Layer 5 of a small transformer language model trained on English Wikipedia (15 layers, counted from 0, width 64).
A neuron's activation on a vector x is SiLU(gate . x) times (in . x), where the dot is the dot product.
The model reads these tokens: "+" "0" " 0" "+" "1" " 0" "+" "0" ")" " |" " Ad"

The vector x that enters this layer's MLP at each token. A number n stands for (n - 500) times 0.0078.
0 "+": 416 233 525 540 365 435 537 494 462 500 504 480 520 572 478 439 486 291 458 465 561 516 496 461 202 330 431 348 486 421 312 454 637 290 262 571 409 755 528 300 400 535 589 446 492 538 590 467 604 860 405 542 686 640 695 710 412 134 508 600 587 530 687 514
1 "0": 626 451 349 662 488 515 662 545 459 683 588 433 433 529 531 383 763 297 295 552 753 637 567 417 339 328 321 798 372 528 482 367 455 412 525 275 246 659 549 457 470 555 632 341 523 385 458 405 579 742 372 506 429 429 571 541 246 199 657 451 513 457 537 629
2 " 0": 571 453 454 465 516 531 617 478 577 710 455 461 527 472 464 582 672 361 281 476 893 739 440 564 453 446 338 706 383 446 590 520 653 350 543 388 237 666 454 475 310 629 682 501 588 338 551 447 629 782 470 448 428 374 567 583 310 217 673 601 427 273 502 743
3 "+": 240 270 533 463 412 288 500 446 479 534 464 459 510 416 452 535 485 273 378 400 764 415 507 375 332 397 378 449 451 450 524 521 639 240 515 491 311 748 653 413 339 605 577 490 503 502 633 488 594 886 362 551 633 598 502 577 441 277 509 710 693 579 632 445
4 "1": 515 439 362 659 438 556 639 527 445 603 610 427 408 408 564 411 756 261 390 478 786 612 557 474 382 313 327 764 452 523 530 372 458 382 561 193 205 628 613 464 406 619 608 353 563 346 423 378 558 781 398 536 443 461 539 564 236 261 603 499 466 511 546 622
5 " 0": 591 449 462 457 516 570 615 489 564 718 458 469 522 490 456 571 675 377 310 497 889 747 457 563 439 432 345 698 370 452 577 517 645 351 511 404 216 652 458 464 328 633 675 485 597 359 573 443 639 806 472 454 435 392 581 599 307 201 663 612 399 274 488 744
6 "+": 245 275 534 462 410 295 494 440 479 532 464 452 508 425 453 525 488 267 383 394 759 415 509 377 324 383 378 452 449 454 522 524 649 233 514 495 301 754 651 417 346 603 582 491 501 502 633 488 595 872 361 556 630 600 505 579 446 267 510 711 691 581 635 449
7 "0": 590 432 362 622 498 512 644 541 446 691 590 432 434 495 525 405 761 302 282 540 801 617 542 412 398 346 325 825 348 522 520 368 428 405 584 254 200 672 589 464 446 575 610 352 542 388 478 406 600 771 375 503 435 410 546 509 233 249 661 481 494 459 510 624
8 ")": 407 286 430 397 527 430 488 275 375 860 609 441 547 668 439 497 534 429 314 508 661 372 455 567 448 447 563 613 528 542 641 492 592 340 348 269 38 536 635 461 291 292 712 424 430 408 403 590 578 697 569 530 414 518 493 518 379 181 791 563 546 639 635 652
9 " |": 673 327 502 463 487 352 514 426 458 866 687 507 591 344 435 482 551 144 331 360 728 280 555 694 594 383 509 570 424 410 445 590 613 435 470 564 321 468 554 429 400 423 606 477 333 337 410 384 444 510 500 246 559 493 583 441 395 353 546 561 415 508 506 650
10 " Ad": 460 401 315 549 624 432 503 611 304 646 665 499 348 612 229 416 451 479 389 674 408 570 499 361 466 773 520 555 500 521 283 510 578 467 509 439 655 649 637 552 24 335 942 367 540 449 606 459 414 468 536 456 522 460 590 635 511 607 611 595 558 420 368 463

Each question shows the input weights of one neuron of the MLP. A number n stands for (n - 500) times 0.00089.

n179 gate: 417 417 666 579 526 410 476 446 381 556 394 341 634 517 566 595 663 418 419 507 376 476 409 437 536 675 533 403 470 576 505 329 469 646 446 251 333 688 528 448 551 589 615 558 621 457 608 486 503 463 381 472 516 476 409 259 536 577 467 201 501 383 493 438
n179 in: 482 490 563 579 580 412 279 475 526 541 537 419 491 423 523 540 514 557 426 520 603 511 522 500 527 569 440 417 509 478 405 498 499 358 482 513 456 548 585 450 359 441 290 547 477 674 429 429 608 408 607 532 498 342 637 453 280 490 558 308 530 422 598 673
On which token does it fire most, and how strongly? 7 "0", at about 0.25

n34 gate: 398 361 566 531 522 464 432 599 612 534 558 492 521 480 686 537 553 611 431 369 495 600 395 385 600 459 661 453 463 673 485 492 585 334 626 424 599 298 703 522 366 441 421 600 526 657 593 331 519 423 648 532 443 470 239 514 559 477 507 544 510 367 573 528
n34 in: 471 599 651 470 605 499 540 552 469 534 405 600 555 537 466 606 565 436 524 610 460 454 401 360 730 515 467 450 477 546 564 500 527 532 444 524 451 378 521 431 654 585 599 633 494 359 495 404 575 601 522 563 488 303 535 474 496 634 493 591 391 539 400 495
Its two highest activations, in order, are on tokens 0 "+", 1 "0"

n29 gate: 563 396 653 487 421 461 401 612 507 405 450 317 372 373 549 542 652 594 438 549 419 391 496 568 597 625 672 546 503 567 633 516 449 352 376 386 431 467 511 615 601 616 514 724 469 542 455 459 535 370 506 395 543 740 374 391 517 659 201 555 607 627 561 618
n29 in: 415 483 670 310 409 406 534 467 489 369 560 442 435 405 434 313 431 688 535 442 542 544 504 512 676 551 501 547 701 501 589 553 453 436 500 483 470 409 604 582 490 444 493 482 727 612 467 563 541 363 642 501 535 594 523 606 447 608 547 376 454 562 491 606
On which token does it fire most? 1 "0"

n27 gate: 522 271 605 530 569 519 401 513 501 491 401 651 407 610 453 528 531 412 461 696 597 462 504 511 440 542 371 421 325 396 594 428 523 324 579 771 534 313 547 607 471 579 537 488 451 408 428 371 486 651 598 390 740 432 308 581 521 539 396 444 510 572 561 516
n27 in: 443 362 714 462 515 535 469 515 609 627 479 583 491 569 544 463 382 406 539 547 497 373 449 513 480 627 567 430 392 462 655 351 502 550 467 596 370 318 463 699 517 520 458 449 510 525 398 524 624 599 543 560 490 603 660 329 482 497 442 645 452 548 485 571
On which token does it fire most, and how strongly? 9 " |", at about 0.29

n19 gate: 614 402 310 485 514 503 653 510 797 383 560 476 592 436 523 440 511 530 362 612 441 448 487 377 592 735 493 501 669 559 639 501 305 494 424 623 514 420 404 264 476 514 327 667 604 587 440 511 594 398 535 519 582 530 491 456 362 472 464 506 499 566 425 540
n19 in: 423 481 521 654 628 515 515 423 461 651 434 617 455 580 503 630 607 446 506 522 546 519 485 508 625 461 522 512 414 181 431 501 583 475 636 480 550 489 510 449 513 402 317 482 538 481 443 541 538 500 571 546 386 588 556 399 353 321 547 463 468 597 545 592
On which token does it fire most? 10 " Ad"

n38 gate: 475 445 503 323 492 535 475 294 450 393 582 472 689 616 574 661 433 502 790 479 605 473 574 545 402 605 390 461 543 468 561 293 519 580 369 509 612 502 467 529 466 574 322 695 455 446 466 559 411 461 522 428 597 496 462 640 620 571 499 175 491 424 501 441
n38 in: 580 501 627 501 529 715 363 541 575 377 479 532 423 459 418 424 434 651 491 331 469 570 427 505 403 591 435 499 375 698 489 424 422 477 567 531 446 402 385 637 368 476 568 386 603 562 509 554 445 551 448 530 552 533 599 474 630 561 505 656 458 423 622 462
On which token does it fire most? 9 " |"

n42 gate: 458 420 640 493 576 584 544 412 561 560 35 413 510 382 424 567 437 544 396 437 429 645 520 733 580 539 591 394 438 485 533 390 465 546 297 449 316 452 451 598 567 535 600 540 543 483 496 364 491 407 440 424 445 576 241 337 616 663 469 512 404 511 559 371
n42 in: 333 481 444 332 540 689 451 429 628 509 482 598 440 460 541 492 478 502 612 346 497 522 520 646 582 373 462 366 363 522 679 414 446 499 475 601 353 530 447 599 563 555 564 577 440 429 526 465 504 583 621 520 526 388 382 486 462 694 494 511 557 358 440 396
On which token does it fire most? 10 " Ad"

n82 gate: 503 486 467 503 548 588 468 323 536 470 677 479 589 609 472 462 447 520 510 373 492 416 574 712 590 710 619 284 491 495 574 503 248 538 497 575 603 411 459 551 544 502 533 568 469 628 376 548 554 506 470 474 540 441 573 684 354 424 525 453 497 524 326 502
n82 in: 587 397 504 466 566 480 612 510 571 594 515 382 584 628 550 483 475 482 527 502 455 505 441 383 504 633 399 455 514 555 339 512 472 468 572 569 708 402 426 315 577 594 438 522 560 617 362 538 466 495 488 542 428 519 536 574 666 388 405 458 529 576 530 561
On which token does it fire most, and how strongly? 4 "1", at about 0.27

n183 gate: 568 524 557 717 445 572 411 435 321 440 419 598 425 492 491 690 541 540 551 607 645 426 707 494 320 592 651 554 516 427 472 546 516 495 365 512 447 357 439 461 694 469 684 257 440 524 652 428 527 286 524 389 372 571 696 409 444 398 504 310 323 496 484 449
n183 in: 562 523 489 414 604 389 544 443 510 471 322 667 501 615 488 637 646 444 621 441 408 505 535 462 334 535 523 460 582 505 445 260 378 506 658 473 615 440 543 547 444 634 470 584 632 596 449 616 709 506 643 483 584 551 522 640 335 546 737 416 651 610 438 371
Its two highest activations, in order, are on tokens 2 " 0", 5 " 0"

n78 gate: 645 625 405 442 487 551 498 475 495 747 496 537 658 625 532 524 492 423 533 629 446 450 480 627 688 571 533 479 471 497 613 509 478 593 519 398 537 409 581 511 470 548 368 398 545 567 529 484 252 478 273 524 559 487 358 436 601 617 479 309 513 406 448 306
n78 in: 623 365 414 400 330 431 492 341 601 552 409 523 592 458 553 376 602 450 476 426 393 532 565 576 457 479 457 652 505 455 625 489 614 623 754 508 488 497 532 688 502 525 463 470 503 451 575 447 485 523 443 611 471 448 319 423 545 533 527 529 464 582 511 421
Its two highest activations, in order, are on tokens 0 "+", 10 " Ad"

n98 gate: 524 533 451 652 537 532 333 577 501 500 562 510 448 293 521 535 543 469 457 588 409 607 543 491 723 506 510 478 504 534 479 430 326 421 482 694 570 580 474 597 537 466 552 610 401 637 473 485 575 585 531 552 615 493 486 452 388 532 485 473 535 538 613 576
n98 in: 529 659 386 607 549 388 593 574 593 498 422 633 317 515 580 644 517 511 477 461 583 553 527 513 471 444 532 527 528 544 551 528 473 493 575 574 583 461 561 501 401 592 576 468 499 608 583 508 537 475 578 246 580 658 476 575 502 567 571 598 631 449 466 513
On which token does it fire most? 8 ")"